Layer 8 of a small transformer language model trained on English Wikipedia (20 layers, counted from 0, width 96).
A neuron's activation on a vector x is GELU(weights . x + bias), where the dot is the dot product.

Input weights of the MLP neurons that the questions are about. A number n stands for n times 0.0048.
n22 (bias -0.044): 10 -14 -56 -8 21 19 6 43 2 5 -4 24 0 -37 -23 82 82 55 10 -19 20 46 -31 -48 -23 0 55 -1 4 17 -6 -12 -25 -62 43 -3 3 7 -31 -9 26 10 -14 12 49 -13 14 -11 -58 -6 3 -2 -20 -6 -12 20 -23 8 10 -7 0 22 9 -18 21 -15 18 -1 12 13 -43 -38 -5 25 -34 -29 -57 -14 -9 32 32 2 10 40 53 27 -10 -57 -24 -27 -30 38 3 47 20 -15
n32 (bias -0.024): -36 4 -36 7 -26 -11 -12 18 2 -38 -20 11 16 40 5 18 -14 7 17 24 -16 -31 10 -39 -30 2 20 16 20 -7 12 -23 5 36 -30 4 -8 -45 -1 21 8 24 -29 -16 11 -23 -12 17 -1 -16 -2 -6 -19 -1 3 5 15 11 -18 -14 6 41 -27 10 15 5 -13 43 -6 18 -18 26 -7 30 -1 2 -11 -8 -1 48 -17 -14 10 8 23 4 4 -46 -19 7 -6 -6 -2 23 36 52
n33 (bias -0.105): 4 21 -28 -28 -28 -13 -4 -37 23 -53 -5 53 24 -11 -42 55 48 -8 29 31 -11 -5 25 30 -31 8 31 2 6 -16 16 -18 -2 -5 17 61 15 -61 -72 -37 22 -18 -23 17 1 40 -7 44 -28 -29 5 -12 -3 -24 -17 -4 11 -14 47 -16 17 53 12 24 8 8 24 29 22 16 -25 -30 -16 -3 -22 -6 -3 6 -27 23 16 18 1 47 34 8 2 -39 -25 -13 -42 6 24 -6 -2 -25
n56 (bias -0.053): -44 -24 6 -5 -12 19 -14 -46 -18 10 22 5 -21 -26 -7 34 2 28 -35 6 8 4 -11 9 27 -19 38 -18 34 -11 -22 -12 27 -24 23 8 14 -22 0 22 -18 -18 3 7 27 30 21 -2 -20 -7 16 -9 9 -3 1 -11 39 25 1 4 2 7 -7 0 14 2 30 11 -21 1 14 -31 9 -53 -2 15 -23 10 -14 0 12 -5 19 -6 4 -35 -5 -5 -27 35 -20 -19 4 30 7 -29
n78 (bias -0.078): 52 61 12 23 -46 24 -41 32 31 -7 -23 21 24 13 -4 1 35 -24 14 -29 0 32 25 -2 -56 3 20 42 3 -14 -42 8 -8 -5 8 8 12 28 -24 -8 29 2 -31 15 4 10 59 -14 -18 16 -16 -14 18 19 -23 31 -4 38 -9 -3 6 71 -31 -22 -30 -35 -19 -28 -14 -13 -3 47 57 -27 -37 2 -24 -5 -26 -37 6 -6 6 -5 0 10 10 -62 45 -48 -27 49 -15 -15 -25 -20
n81 (bias -0.057): 17 -11 -30 -57 6 -4 -44 12 -15 -20 -19 -42 18 -6 29 21 2 -26 13 24 -3 -30 44 29 -17 -6 36 11 -11 58 26 -17 -3 -32 3 -19 -20 -30 -19 3 -25 43 -19 -18 3 -8 0 6 14 -10 -4 33 19 11 -11 -7 53 -4 9 -46 55 -6 17 -6 19 17 -16 -10 -29 12 4 -51 39 -36 -17 38 -2 -18 -78 62 -34 22 -1 12 20 49 54 -16 -12 -4 -48 -17 9 -42 19 50
n90 (bias -0.085): -8 9 23 -21 -11 -41 -34 -17 -3 -30 48 19 -6 -40 18 26 -42 8 13 48 -19 46 3 4 -55 5 -20 -20 -29 0 1 55 -10 -16 -41 54 -1 7 -18 27 15 28 23 -9 2 -40 53 -61 14 21 -14 -27 24 42 -2 3 46 -2 -15 -39 38 10 16 -37 3 46 22 4 -29 -6 7 6 30 -94 -16 -16 5 -21 8 -24 -6 -20 -7 30 31 53 -6 -38 13 -12 -3 -3 33 -35 -33 -10
n100 (bias -0.118): 61 -4 -17 -44 -21 12 8 -46 61 -14 8 -3 -5 -23 -42 8 20 14 -12 11 28 36 59 15 -34 -11 21 49 -12 -5 8 33 44 -45 11 31 -17 -23 -30 -19 30 5 -22 28 -35 -40 20 51 -58 -31 -1 -61 -3 10 7 0 1 31 5 -48 -7 9 4 -12 35 -56 16 -27 -41 39 -28 51 41 21 -1 3 -36 -12 -41 42 -15 -59 -33 45 53 12 -7 -19 -10 19 16 -3 21 -32 29 47
n113 (bias -0.084): -77 -26 -18 -20 -23 22 8 -43 6 9 8 31 -19 -13 16 -2 -27 24 18 9 7 19 37 -19 -52 -4 16 -23 17 -21 2 12 21 -19 54 11 -31 -26 -4 -5 -14 -22 55 23 5 -10 -24 -10 -44 6 -48 22 -37 6 -15 35 55 40 17 -24 -9 -26 -7 -18 -9 -1 9 -4 -16 11 36 -15 70 -5 13 28 -31 -5 -4 32 -13 -16 -6 -19 -32 -26 1 12 4 7 -8 -1 20 18 13 42
n117 (bias -0.100): 22 65 -22 -11 6 -28 21 58 27 6 14 -13 -7 -35 20 44 33 -15 -20 52 -27 22 63 -2 -59 -40 -1 -6 44 -14 27 27 29 -7 44 27 -13 20 -30 -55 -36 51 -46 -11 -39 15 18 -23 -59 5 30 -6 -23 -8 11 24 -8 33 87 -27 23 1 -21 -11 -8 4 -7 -20 -32 3 -53 -7 12 -58 -11 20 -32 37 -20 7 -4 -28 -39 10 -16 33 -56 -35 -15 12 -12 -1 24 -6 27 -6
n118 (bias -0.034): 22 23 22 -19 -8 13 -49 10 7 23 12 -39 -6 35 4 -9 9 1 -10 6 23 -22 -5 -17 -10 1 18 37 37 23 -52 47 -2 -44 3 13 0 -23 27 -32 38 22 -10 -2 18 -19 -13 4 -23 25 20 -21 20 -28 -3 2 30 5 -47 35 38 20 -23 22 1 -13 -14 36 -28 5 -18 29 -23 -42 -10 19 -15 4 -23 13 -63 23 -4 46 -5 42 -15 28 16 5 7 -22 16 -32 -40 19
n155 (bias -0.061): 31 -7 7 -30 -35 -2 -38 -5 42 34 42 16 27 -56 -10 28 24 41 1 -10 29 5 -14 4 -47 -9 11 -10 -4 36 -28 -65 13 -4 18 33 -27 -46 -2 -2 12 41 -6 -34 12 -3 -33 -27 -17 -65 -16 -2 2 2 9 -18 27 52 1 -8 15 37 -32 -38 -5 -3 14 26 13 37 -25 9 37 -30 -18 2 -37 15 -1 29 -31 -30 -32 31 34 37 -33 20 -46 5 -39 17 48 7 -9 -31
n172 (bias -0.059): 35 12 -9 46 20 39 11 -23 44 -18 -36 10 12 12 11 -7 27 30 16 14 -11 -20 10 -29 33 23 8 18 32 4 12 9 -27 -4 21 8 -21 5 -79 -32 14 7 24 -23 8 -47 -18 -30 28 24 -26 -9 -11 28 -23 -47 25 11 -11 27 43 -45 -65 -14 23 -1 -6 -27 6 -16 -48 -3 45 -13 -14 45 -9 31 30 -3 16 11 -7 32 -1 -5 -6 43 -9 6 -2 25 4 16 -45 -30
n200 (bias -0.114): -81 9 2 1 -4 40 -21 22 4 -3 -6 -5 -3 32 -49 16 49 -18 -8 2 18 -28 -8 18 -22 10 -24 13 -15 41 -29 37 0 -55 -33 13 -9 -22 -32 6 13 50 -56 27 -5 5 -6 -24 -8 9 32 11 5 21 -30 18 9 -1 21 31 23 -20 21 27 67 3 -33 -20 -47 15 -21 24 43 14 -15 16 14 28 -22 7 16 10 6 8 -40 -19 -12 17 2 21 -29 7 4 -33 -33 23
n216 (bias -0.095): -2 57 39 -6 -8 37 -57 37 26 -22 18 -26 71 -8 -31 1 25 35 13 14 -68 21 -9 5 -36 -57 38 15 -2 7 -25 -19 -35 -32 -23 8 30 24 20 12 23 21 -8 -16 -10 -11 -1 -3 -7 -2 -19 -7 -20 26 -1 -9 13 58 31 3 16 -7 -30 8 -55 5 -51 -43 -12 13 -5 29 11 -48 7 -17 -21 -17 -25 -3 -24 -23 2 28 46 -25 -1 -36 12 -2 23 68 -8 -4 -29 29
n223 (bias -0.091): -2 18 30 5 4 2 -17 45 10 -4 25 -62 -2 -1 6 19 -4 3 6 -15 14 35 -32 -39 -46 -13 30 51 9 22 -4 -3 -47 -58 15 5 60 4 -8 8 6 22 -18 -20 26 23 10 -49 10 -25 -26 16 -74 11 -25 24 -36 -3 24 -12 -32 0 11 -18 -4 -13 -14 -13 -83 25 -38 16 14 20 -3 52 -26 22 -16 3 2 2 -37 31 -18 15 22 2 -31 -3 -32 12 -18 -33 -33 -10
n237 (bias -0.091): 4 18 20 2 -70 4 -14 4 30 0 -14 -20 3 -24 -5 50 9 -2 1 -20 -17 27 11 34 -41 -19 1 -11 23 -36 -13 5 16 2 -12 60 16 -25 -14 38 26 -15 0 11 -72 3 46 -21 -50 -20 -12 25 -1 38 -5 20 19 41 10 1 16 -1 4 15 13 20 -46 8 2 -3 -25 2 44 -46 -4 -32 -22 9 5 -23 45 15 4 31 -44 16 -52 -48 4 -12 -27 43 7 53 -9 4
n282 (bias -0.079): -40 -21 -12 -29 5 4 -35 73 35 15 -21 -47 14 22 42 -81 5 51 19 13 -36 -35 -25 -26 17 8 33 -3 10 -15 -37 -31 -15 2 53 -29 7 -14 -30 -34 50 3 22 31 10 9 24 32 27 -8 -34 25 -3 7 -6 -17 46 8 1 -65 13 53 -1 6 -44 -2 -32 -44 1 -7 3 -5 -26 -1 6 7 -48 3 -43 18 4 -28 -15 62 8 36 -45 4 49 29 -18 6 9 -14 -24 61
n323 (bias -0.095): 23 -41 40 -24 -16 36 -23 4 24 -3 2 12 4 -21 4 -25 -4 -25 14 -16 -58 12 44 -4 -21 -45 14 14 26 3 17 6 -21 -9 -24 8 44 19 -13 -25 -1 -14 13 25 -66 56 24 47 33 -6 -14 -21 20 63 -31 38 2 19 -25 -36 -3 35 -8 -21 16 -5 23 -78 -51 10 2 2 45 -12 -8 -12 -65 -3 3 -24 20 -20 25 17 21 54 17 14 -20 -44 24 -14 27 -35 -58 14
n356 (bias -0.093): -10 -14 -2 -25 40 37 -59 -10 2 -26 45 44 7 -51 -56 25 -15 18 26 27 15 49 8 18 -23 30 49 -8 22 10 -18 -24 -14 -18 -9 15 29 -14 17 -11 -33 9 22 13 22 15 -23 15 -8 -46 27 -4 -39 -13 -61 0 82 26 -24 -3 13 55 10 -31 -36 -20 0 -17 10 36 -45 -17 13 -15 -10 0 8 47 -18 15 -24 -10 -69 1 9 19 15 0 -13 12 -17 14 27 -49 -6 28
n376 (bias -0.101): -34 -19 5 1 -10 -23 6 -35 35 9 -3 24 4 -23 -11 -42 15 2 4 15 -6 14 3 -1 42 -43 5 -7 19 -1 -37 -8 15 2 -10 -59 -20 -8 -2 -13 -17 27 52 -1 -8 16 18 -29 11 -42 -26 54 21 -10 8 4 -20 13 -7 -1 33 -23 25 -29 -44 26 37 -30 -46 8 -35 31 23 -7 -22 -4 6 39 -1 66 1 -34 -40 11 30 45 6 -54 -38 14 1 -28 6 54 2 -7
n377 (bias -0.096): 26 -2 -13 -25 -58 -10 19 1 -2 -30 -32 17 -15 23 -38 -4 22 -55 0 65 -5 5 38 33 18 -35 -14 27 -40 -17 8 45 18 -15 5 34 17 -11 -21 -29 15 -8 -19 37 -39 30 69 28 -7 2 10 7 -24 34 -13 -22 -15 -14 15 -26 23 0 43 -2 3 -28 -38 -61 -26 43 -3 -51 34 -36 -14 -3 -83 -37 -7 1 -11 43 10 27 53 7 -36 18 44 15 7 25 9 -2 29 45

Each question shows a token from some text and the vector x that enters the MLP there. A number n stands for n times 0.059.

" Cl": 8 -15 1 6 14 14 34 -9 13 9 17 -14 19 23 -3 -15 -5 -16 -14 7 -36 -24 -4 16 15 -11 15 8 -60 11 1 16 17 7 -7 -10 -6 10 49 -1 -17 -20 -4 8 -6 -21 3 -18 35 3 15 -31 -4 -4 -2 -41 -52 -26 -11 0 11 -6 12 -3 -15 41 3 -1 26 5 3 -6 2 30 4 -12 -4 3 -7 -22 -5 -3 28 -20 15 -10 -12 -9 30 -1 19 3 -20 15 -6 15
The most active neuron and its activation: n377, at about 1.3

" there": 26 -5 14 5 -26 -13 40 -30 15 4 -9 -4 25 -31 32 5 -17 2 -48 -10 -10 10 -9 -9 -9 -10 9 32 5 -12 9 -16 10 -18 14 16 -20 1 -6 -3 -38 12 -1 -6 6 0 -12 -6 -14 -10 9 4 2 -58 30 -9 -20 10 16 8 -18 28 -35 -8 20 42 -3 24 10 -3 6 14 4 -21 14 -4 29 31 -7 -26 27 7 -16 -22 -6 18 -6 2 1 5 8 17 -18 13 -11 15
Which of these neurons fires most? n117

" det": 7 -8 -2 2 27 1 8 -1 20 9 0 -11 22 -14 29 -20 4 -6 -16 3 10 -13 -6 -3 -20 1 9 21 13 -1 -19 18 -17 4 -18 14 1 22 20 -18 -26 -23 22 19 -16 -17 8 32 -13 -1 7 -10 9 -4 10 -28 -33 -13 -47 -5 -18 7 -23 -6 -2 47 -16 4 23 0 30 -68 -28 24 -4 16 5 -3 0 -10 33 9 -9 -11 -19 -14 0 45 -18 -9 38 29 -21 -31 21 -6
Which of these neurons fires most? n323

" he": 27 -25 -1 20 2 -1 -4 6 12 27 3 -10 24 -10 -2 9 -44 9 -46 -11 -11 -11 8 19 -17 -19 -1 12 -25 -26 -2 13 -2 9 -23 30 -12 38 20 -3 -3 -22 -10 12 -7 -1 0 -12 -7 18 -10 -8 2 0 15 -17 -19 2 4 11 -20 1 -26 17 13 46 -4 27 46 23 7 1 -26 -15 18 -30 12 9 -3 -41 26 2 -26 9 7 -24 -12 -12 22 5 -4 19 -30 11 16 7
Which of these neurons fires most? n237

",": 3 9 11 18 7 11 -35 0 13 7 8 11 24 7 7 14 -15 1 -33 -15 1 12 26 0 -1 -7 12 8 6 13 -3 -8 -14 -9 9 -2 -17 21 19 -12 -1 6 -1 -12 -3 -1 -20 -8 -8 -5 35 -10 -15 -38 -6 -12 -1 -20 -14 5 -7 13 13 15 2 47 1 -4 32 17 15 -17 -43 14 7 -83 20 1 -7 -24 12 12 9 -37 23 -12 15 -3 8 7 8 -1 -20 -10 -5 -10
Which of these neurons fires most? n356

"ately": 16 -2 2 16 -7 4 19 -16 13 -10 10 3 29 -5 12 -1 -27 -8 -58 -21 1 -8 22 25 -4 8 8 -2 9 -22 -27 -6 -7 15 -27 3 -31 25 -24 6 -11 -9 -11 5 -9 19 -13 -21 5 -4 -6 -18 -19 -24 11 -7 -1 -4 12 14 14 5 -5 5 17 44 5 32 48 -12 -4 3 -23 -4 11 -51 5 0 7 -15 14 17 10 9 0 6 4 4 6 13 17 29 -22 -18 9 -6
The most active neuron and its activation: n237, at about 1.1

"8": -2 -7 18 26 4 -12 11 15 11 10 -3 -3 39 4 4 -12 -18 0 -32 -2 33 -27 2 -15 5 -19 -17 20 -35 3 -5 0 -7 -22 -3 20 4 22 8 12 -16 0 -14 -2 16 3 -9 -5 -2 25 -16 -6 -1 -13 -1 -11 7 7 -11 -11 -14 -15 -18 1 31 50 -8 9 15 -5 -10 -7 -43 -8 -3 -50 0 -9 -3 -11 6 13 30 -33 29 -10 4 10 17 14 12 -36 -39 14 17 13
Which of these neurons fires most? n32

"á": 11 3 -3 30 10 7 -3 11 6 2 1 -1 21 -4 3 -36 -10 1 -59 -23 31 -4 30 -20 -4 -2 -9 23 -47 -12 -20 -12 -4 0 3 16 -3 -12 28 3 -9 -26 -2 -5 -7 -8 2 -2 16 -2 5 18 -6 -16 19 -18 -20 -9 7 10 -2 19 6 23 7 51 -4 0 11 -13 16 -18 -28 -4 10 16 -16 -3 32 -31 -20 -6 21 -4 12 -16 4 -10 41 10 -2 1 -39 -24 -5 -10
Which of these neurons fires most? n78

" May": 1 -14 -4 4 6 -1 33 -7 21 -7 -1 1 17 -8 8 -12 -13 -13 -25 -14 1 -14 -16 30 -5 17 -12 25 0 -5 30 -1 13 12 -2 0 -21 11 30 -6 -33 6 6 10 -13 8 -46 22 -8 -24 -10 -8 -27 -63 9 -16 8 15 -31 -7 -15 3 11 -10 -2 40 24 6 37 51 29 -31 -20 -6 14 24 -7 -5 21 -25 -3 26 26 -31 20 -23 10 -30 12 -8 18 -25 -8 -5 -8 15
Which two neurons fire most, strongest first? n113, n32

"acing": -9 -19 -5 7 9 7 24 -26 3 -15 14 17 26 4 -9 7 -12 6 -20 -10 -3 -19 27 22 -4 -9 -7 3 -17 5 -3 -22 -6 2 -21 -2 -39 -6 -13 5 -15 5 -5 1 -9 -10 4 -18 12 5 14 -11 -7 6 -9 -26 -28 -6 22 -3 -6 -9 6 -3 31 66 24 22 44 11 -19 -25 -14 4 12 -49 5 0 5 -11 20 37 21 7 7 -4 12 10 -5 4 17 -14 -16 -35 20 6
The most active neuron and its activation: n33, at about 1.5

"and": 1 1 -7 -10 11 -1 20 2 13 18 12 -11 14 9 22 -14 -25 -1 -45 15 36 -12 10 5 4 -23 -8 10 -36 -4 -5 -6 -15 6 1 11 -37 27 13 12 -2 -8 -14 -23 1 -11 -11 17 4 -1 4 -10 -6 -37 -3 -24 1 0 10 2 -33 -12 -6 19 26 47 4 24 16 2 21 -7 -51 -10 -8 16 2 -3 5 -32 -9 32 -13 3 12 -21 31 25 31 11 -4 -13 -26 -9 21 -16
Which of these neurons fires most? n118

" she": 18 -5 7 23 9 8 8 -5 10 22 -3 13 19 -7 8 19 -21 0 -51 -30 -7 -18 13 33 -30 -16 -2 15 -1 -34 -2 4 15 23 -9 36 -25 31 22 9 3 -6 -6 1 -9 -13 0 -24 6 30 -20 -1 -7 -5 15 -7 1 -5 -8 16 -15 2 -15 20 3 41 -15 26 46 2 25 -12 -26 -23 -2 -22 2 -2 -12 -54 14 -3 -5 4 -11 -15 -7 9 18 -4 0 14 -36 3 10 -18
The most active neuron and its activation: n237, at about 2.8

" they": 23 4 -6 14 -26 -2 9 -2 9 5 4 5 28 -9 -6 14 -16 4 -44 -12 2 14 1 -10 -27 -3 2 22 -21 -13 -12 -5 0 11 -13 31 -21 36 13 -4 -30 12 -11 17 -13 -12 9 -20 16 27 -20 -7 -17 -14 30 -9 -7 8 -4 12 9 11 -19 -5 9 39 -17 25 56 -19 25 5 -2 -11 18 -44 9 -5 -1 -51 18 9 -2 -3 4 -24 7 9 18 -16 -2 18 -29 -3 23 -4
The most active neuron and its activation: n78, at about 2.2

" of": -6 -9 11 7 14 -1 -14 -26 10 2 17 -19 16 25 -9 3 -8 -1 -11 16 5 -5 -21 -9 2 -9 -22 0 30 16 -5 -11 4 20 -22 -6 -22 -30 19 -18 -16 -14 9 -21 -27 7 -22 3 11 -1 3 -3 -9 -23 -7 -6 35 -21 -2 8 -19 -3 20 -7 3 57 11 0 43 9 10 -31 -21 -9 8 -56 19 1 46 -2 15 4 -4 -46 15 7 39 20 15 0 5 4 -4 18 -10 9
Which of these neurons fires most? n356

" me": 17 13 -1 5 1 14 9 -2 -5 23 15 -1 36 -12 31 17 -17 -15 -38 -7 2 -43 -3 4 -35 -23 -1 12 12 -8 4 19 1 8 14 18 -24 10 36 -4 -31 -6 13 -38 -31 5 -13 3 -16 6 0 8 -13 1 -23 -16 -16 8 -18 1 -8 10 -45 -7 3 37 -17 14 16 3 -19 9 -2 -1 17 -2 7 11 20 -24 26 16 7 -39 15 -1 -14 7 4 -8 38 22 -17 3 22 -20
Which of these neurons fires most? n117

"se": 11 -4 7 10 -20 8 4 3 27 3 19 -9 26 -4 -1 7 -30 0 -49 -29 38 -8 14 -14 -18 -14 13 1 0 7 -13 -1 -3 16 -24 17 -23 -11 32 -9 -10 -17 8 22 -17 -5 -15 -37 9 -3 -2 -11 -6 -15 -6 -17 -14 16 -7 10 5 -36 -19 5 10 48 9 23 6 21 12 11 -27 -17 22 -5 -11 -7 33 -11 9 -9 5 -22 20 7 8 16 -7 4 -3 -11 -24 37 6 -3
The three highest activations, in order: n155, n237, n56

" on": 16 -11 25 23 20 11 26 -17 39 -4 -2 6 29 20 19 6 -23 -4 -13 9 -2 -30 -13 -16 8 12 8 8 -1 7 7 13 10 4 -16 5 -37 -8 14 0 -34 5 -18 -14 -17 -39 -5 -13 24 -4 -8 3 6 -30 8 -4 -5 -12 31 12 -3 2 -4 -11 9 35 -12 1 4 30 -8 7 -17 -23 19 -15 21 -15 34 -38 30 23 -17 -35 5 8 23 -10 -18 -2 25 1 -23 -29 -29 -29
The most active neuron and its activation: n172, at about 1.9

"er": -5 -7 9 2 9 3 3 -9 9 18 14 -14 27 13 17 6 -3 9 -40 -4 42 -38 16 -7 -16 -10 -2 0 -24 22 -11 7 -13 -21 -1 -2 -28 -9 19 -6 -13 -14 -6 -9 0 -13 2 -15 -5 8 5 -16 36 -39 -3 -11 2 11 26 -9 -1 -18 -9 -1 9 58 -1 2 32 27 49 -43 -20 -8 10 -10 20 -10 -8 -18 -4 5 10 -35 11 0 5 2 -1 14 11 -6 -15 -10 -2 24
Which of these neurons fires most? n81

" kill": 8 -4 -19 11 8 11 27 6 2 11 0 -16 29 -6 1 9 -6 7 -20 -4 7 -34 -5 15 -9 0 -2 -3 -4 -38 8 8 -14 13 -8 14 -31 28 22 21 -42 28 -12 -6 -2 10 -15 10 7 -1 5 6 -29 -10 6 -36 -20 14 -29 24 -43 -19 -25 -13 6 45 11 7 4 0 -11 -26 12 18 12 -1 -3 -12 9 -23 24 20 5 -28 26 1 40 40 21 -10 9 4 -36 -35 -9 11
Which of these neurons fires most? n172

" second": 3 -3 -7 16 14 1 35 2 15 0 18 -12 43 -20 5 0 -9 8 -27 14 11 -31 14 2 1 8 -13 12 -11 -32 -10 1 -6 -19 6 6 -28 1 -1 1 -13 -2 0 -2 -1 0 2 16 -12 11 -8 -14 -12 -28 32 -13 2 13 -9 -3 -43 -55 -7 -8 -1 45 12 25 46 11 11 17 -22 -3 22 -20 -9 -6 -16 5 27 -20 19 -11 32 -31 -20 12 4 9 35 -5 -13 -8 -15 2
Which two neurons fire most, strongest first? n100, n216

"v": 15 -6 -1 10 20 4 9 22 5 26 26 -19 24 -1 -3 4 -26 -8 -36 21 35 -10 2 0 -16 -7 -5 -7 -7 8 2 -2 -6 -3 3 14 -1 15 49 4 -44 -15 3 -2 -13 3 -6 -15 -11 -2 -8 -31 -7 -30 -10 -20 -56 7 -11 3 -20 -23 10 33 11 41 18 9 -21 27 4 -16 -5 1 13 9 4 -4 25 -25 -3 -6 -5 -27 13 -13 12 13 -15 -14 22 -9 -15 12 13 -27
The most active neuron and its activation: n223, at about 0.73

"e": 4 -6 17 17 -17 0 -6 13 8 6 11 -13 28 -11 -2 0 -11 -6 -50 -6 41 -9 -3 -8 -6 -26 5 9 -22 16 -18 13 -3 -8 -11 7 -25 -2 43 -3 -7 -5 12 -18 -13 -17 -17 -4 22 -10 5 -9 1 1 -21 -24 -18 15 14 11 -2 -15 -19 -5 30 47 -2 4 15 -2 20 2 -15 -13 34 -31 12 3 4 1 3 -2 16 -29 16 9 -14 20 -5 -1 -3 -2 0 22 -4 8
Which two neurons fire most, strongest first? n155, n216

"ing": -9 -20 9 -3 6 19 18 -22 27 14 32 3 23 -2 4 4 -2 8 -29 12 24 -17 -3 9 -3 -17 1 0 -24 5 -3 4 -14 3 -20 -11 -48 -5 18 -4 -24 -14 -10 -14 14 -27 -9 -34 14 8 8 -2 4 -1 -21 -7 0 -8 5 1 1 -4 -7 2 14 51 18 15 49 1 15 -13 -33 -12 4 -37 -10 -23 18 8 1 23 5 -12 2 -6 16 31 -15 9 24 -17 -10 -8 -2 19
The three highest activations, in order: n90, n155, n56

" mon": -5 22 0 -8 -2 -8 -6 20 19 32 2 -34 24 14 27 -20 -37 12 -3 -12 0 -47 -3 0 -6 -16 -12 15 14 -19 -16 13 12 -16 13 33 -11 -7 24 -20 -24 -5 26 -13 -41 -11 -16 15 0 19 -3 -1 21 11 10 -42 -29 -9 7 -1 -20 -17 -25 -3 -8 49 25 -14 38 -6 22 -22 -37 6 15 7 -17 10 -2 -8 15 -12 6 12 23 -1 4 40 1 16 11 8 -18 -1 -3 -10
Which of these neurons fires most? n282

" in": 12 -25 15 0 13 11 3 -35 31 10 -3 12 33 23 1 -14 -9 -3 -7 9 3 -13 -4 -7 0 -14 -21 -1 4 5 -9 -13 8 6 -16 -5 -41 -24 17 9 -32 18 4 -13 -9 -15 11 13 -1 15 -4 -4 -4 -25 25 -10 -25 -1 -5 13 11 5 12 -5 2 54 0 -15 1 22 -9 -15 -20 -12 11 -36 29 4 47 -31 28 5 -11 -38 37 5 30 -13 -13 13 19 -9 -19 -13 -14 -13
Which of these neurons fires most? n376

"a": -1 1 7 5 6 8 -7 -6 5 -2 17 12 20 20 7 -10 -25 -13 -52 6 44 -14 -3 -7 -11 -20 -17 10 -26 3 -23 -1 -11 9 -7 4 -12 -2 38 11 -25 -11 0 3 -11 -14 -3 -11 9 -14 22 3 9 -18 -30 -21 11 6 -13 -9 -12 -17 -12 10 27 71 -2 -21 21 -3 32 3 11 6 14 -21 -1 -5 20 -3 2 0 16 -24 2 -16 -14 4 17 13 5 -5 -26 15 1 -5
Which of these neurons fires most? n56

"ired": -15 -3 2 15 0 17 18 5 13 -7 12 -2 48 20 -14 -4 -12 8 -48 -9 21 -39 2 12 16 -4 -6 6 -32 3 -11 8 -27 -10 -5 11 -32 14 -1 -3 -20 8 -1 -7 -4 -7 -13 -5 8 -22 16 -20 -24 -30 5 -11 2 -8 7 7 -18 -34 -20 -8 19 47 6 20 44 30 10 26 -15 -6 22 -21 5 -5 13 -2 15 2 21 -9 -6 -16 14 8 -8 3 13 16 1 -21 4 7
Which two neurons fire most, strongest first? n200, n172

" Sw": 4 0 13 8 21 9 32 11 -3 30 10 -19 28 1 0 -8 -33 -1 -24 14 -16 -18 6 19 -10 -28 -6 -8 -25 -15 5 -24 -15 21 -19 25 -19 33 58 3 -29 4 1 -8 -7 20 7 0 7 0 -25 -4 -13 -23 -9 -33 -49 -6 -6 37 -24 -15 6 0 -2 24 -22 -10 6 0 1 -13 -13 13 15 -13 -11 1 -11 5 -12 30 35 -21 14 -7 3 28 34 0 20 -5 -26 8 -24 18
Which of these neurons fires most? n216

" She": 16 -5 12 26 -2 1 -6 -3 10 13 3 0 26 -12 -3 5 -14 -11 -40 -29 -17 -19 4 34 -14 -19 0 7 -5 -23 -12 -4 20 38 -3 28 -35 23 39 11 -14 5 -10 -9 -5 1 -6 -1 10 30 -12 -13 -9 8 11 -9 6 2 -12 14 -21 -14 -10 21 2 38 -4 27 48 18 28 -8 -22 -26 14 -5 6 -7 -8 -44 -19 21 3 3 -11 -13 -14 -2 38 4 -8 1 -33 -2 2 -17
The most active neuron and its activation: n237, at about 1.5

" father": 12 0 -12 6 11 -11 13 0 9 5 4 -5 33 -16 15 2 -8 0 -38 -21 14 -24 6 12 -11 -9 29 17 3 -24 3 8 -16 8 -6 15 -51 2 15 -16 -8 7 2 -5 1 11 -2 3 12 20 -10 -3 -23 -9 12 -30 -2 -4 -8 -3 -17 -27 -15 -1 3 49 6 13 41 20 25 -43 8 -1 32 -11 -5 -8 -25 -7 23 0 5 -30 33 -9 10 19 4 1 -12 18 -17 2 -14 24
Which of these neurons fires most? n81

"b": 15 16 14 9 10 2 22 -6 13 28 33 -18 21 7 0 2 -42 -1 -33 18 29 1 20 -19 5 -5 -5 13 -15 -1 5 5 -20 0 -13 3 -3 11 41 -8 -22 -20 -8 6 2 -12 -9 -17 6 8 -7 -24 14 -35 -9 -25 -7 1 2 13 -5 -37 15 -5 14 50 -18 21 -26 20 26 -6 -17 5 4 -1 3 -23 8 -31 -1 12 -4 -29 21 -15 13 29 -26 4 -2 -3 -50 0 -6 -18
Which of these neurons fires most? n223

" series": 1 -11 4 15 0 20 29 15 9 -5 -9 4 30 -40 1 17 -32 2 -17 -25 16 -27 4 -22 -9 -1 13 -8 -7 -15 -14 -3 13 -4 -10 7 -47 4 -24 -6 -27 -9 -6 -11 -33 -17 1 4 0 15 13 -11 -5 -18 7 -7 -23 -1 -9 1 -25 -17 -9 0 13 45 16 -7 42 -1 17 -4 23 8 17 -21 0 4 -2 5 2 20 24 -2 28 10 13 15 9 12 11 -10 -46 25 30 42
The three highest activations, in order: n32, n113, n22

"ey": -8 17 1 8 -6 4 3 5 10 5 1 -14 30 -15 -7 -4 -11 5 -53 10 33 -20 11 -24 -7 -14 -5 13 -37 -23 1 4 -9 -8 10 20 -35 3 18 3 -3 -3 -3 11 1 -9 1 -13 21 15 -13 -12 -6 -28 -3 -37 -27 -15 25 -4 11 -26 13 9 9 39 10 25 38 9 23 -30 -13 3 -5 -11 12 -27 1 -30 9 22 19 -3 12 -10 3 29 18 18 14 -7 -18 -5 18 5
The most active neuron and its activation: n377, at about 0.66

"ond": 2 -3 10 14 13 13 38 0 13 0 25 -16 32 -4 1 -10 12 9 -54 21 22 -32 -1 -18 1 -10 6 9 -38 2 -8 0 -5 -8 -8 -7 -28 -6 36 -3 0 10 -4 -9 -6 -14 6 -6 11 -9 6 -11 1 -31 -9 -22 16 -14 5 -4 1 -43 -4 -8 11 42 -5 14 14 23 16 20 -23 -11 29 -8 -23 -25 19 -16 -4 -13 19 -33 25 -25 1 25 6 13 15 -11 -7 -1 -4 8
The most active neuron and its activation: n216, at about 0.43

"rop": 8 -10 4 12 -7 1 40 -3 27 23 5 -19 14 3 1 -20 -1 12 -35 16 26 2 9 14 -16 -27 1 24 -45 -7 9 -6 12 -26 -1 2 -11 4 17 -3 -17 -17 11 14 -32 -24 -3 6 -10 -1 9 -11 16 -36 25 -29 -18 -4 -9 -11 5 -13 -5 -12 18 46 46 -1 -9 20 28 6 -41 28 -1 10 -8 -12 -11 -10 15 -30 12 4 29 -3 18 -14 -6 12 3 -18 -23 -29 15 -17
Which of these neurons fires most? n100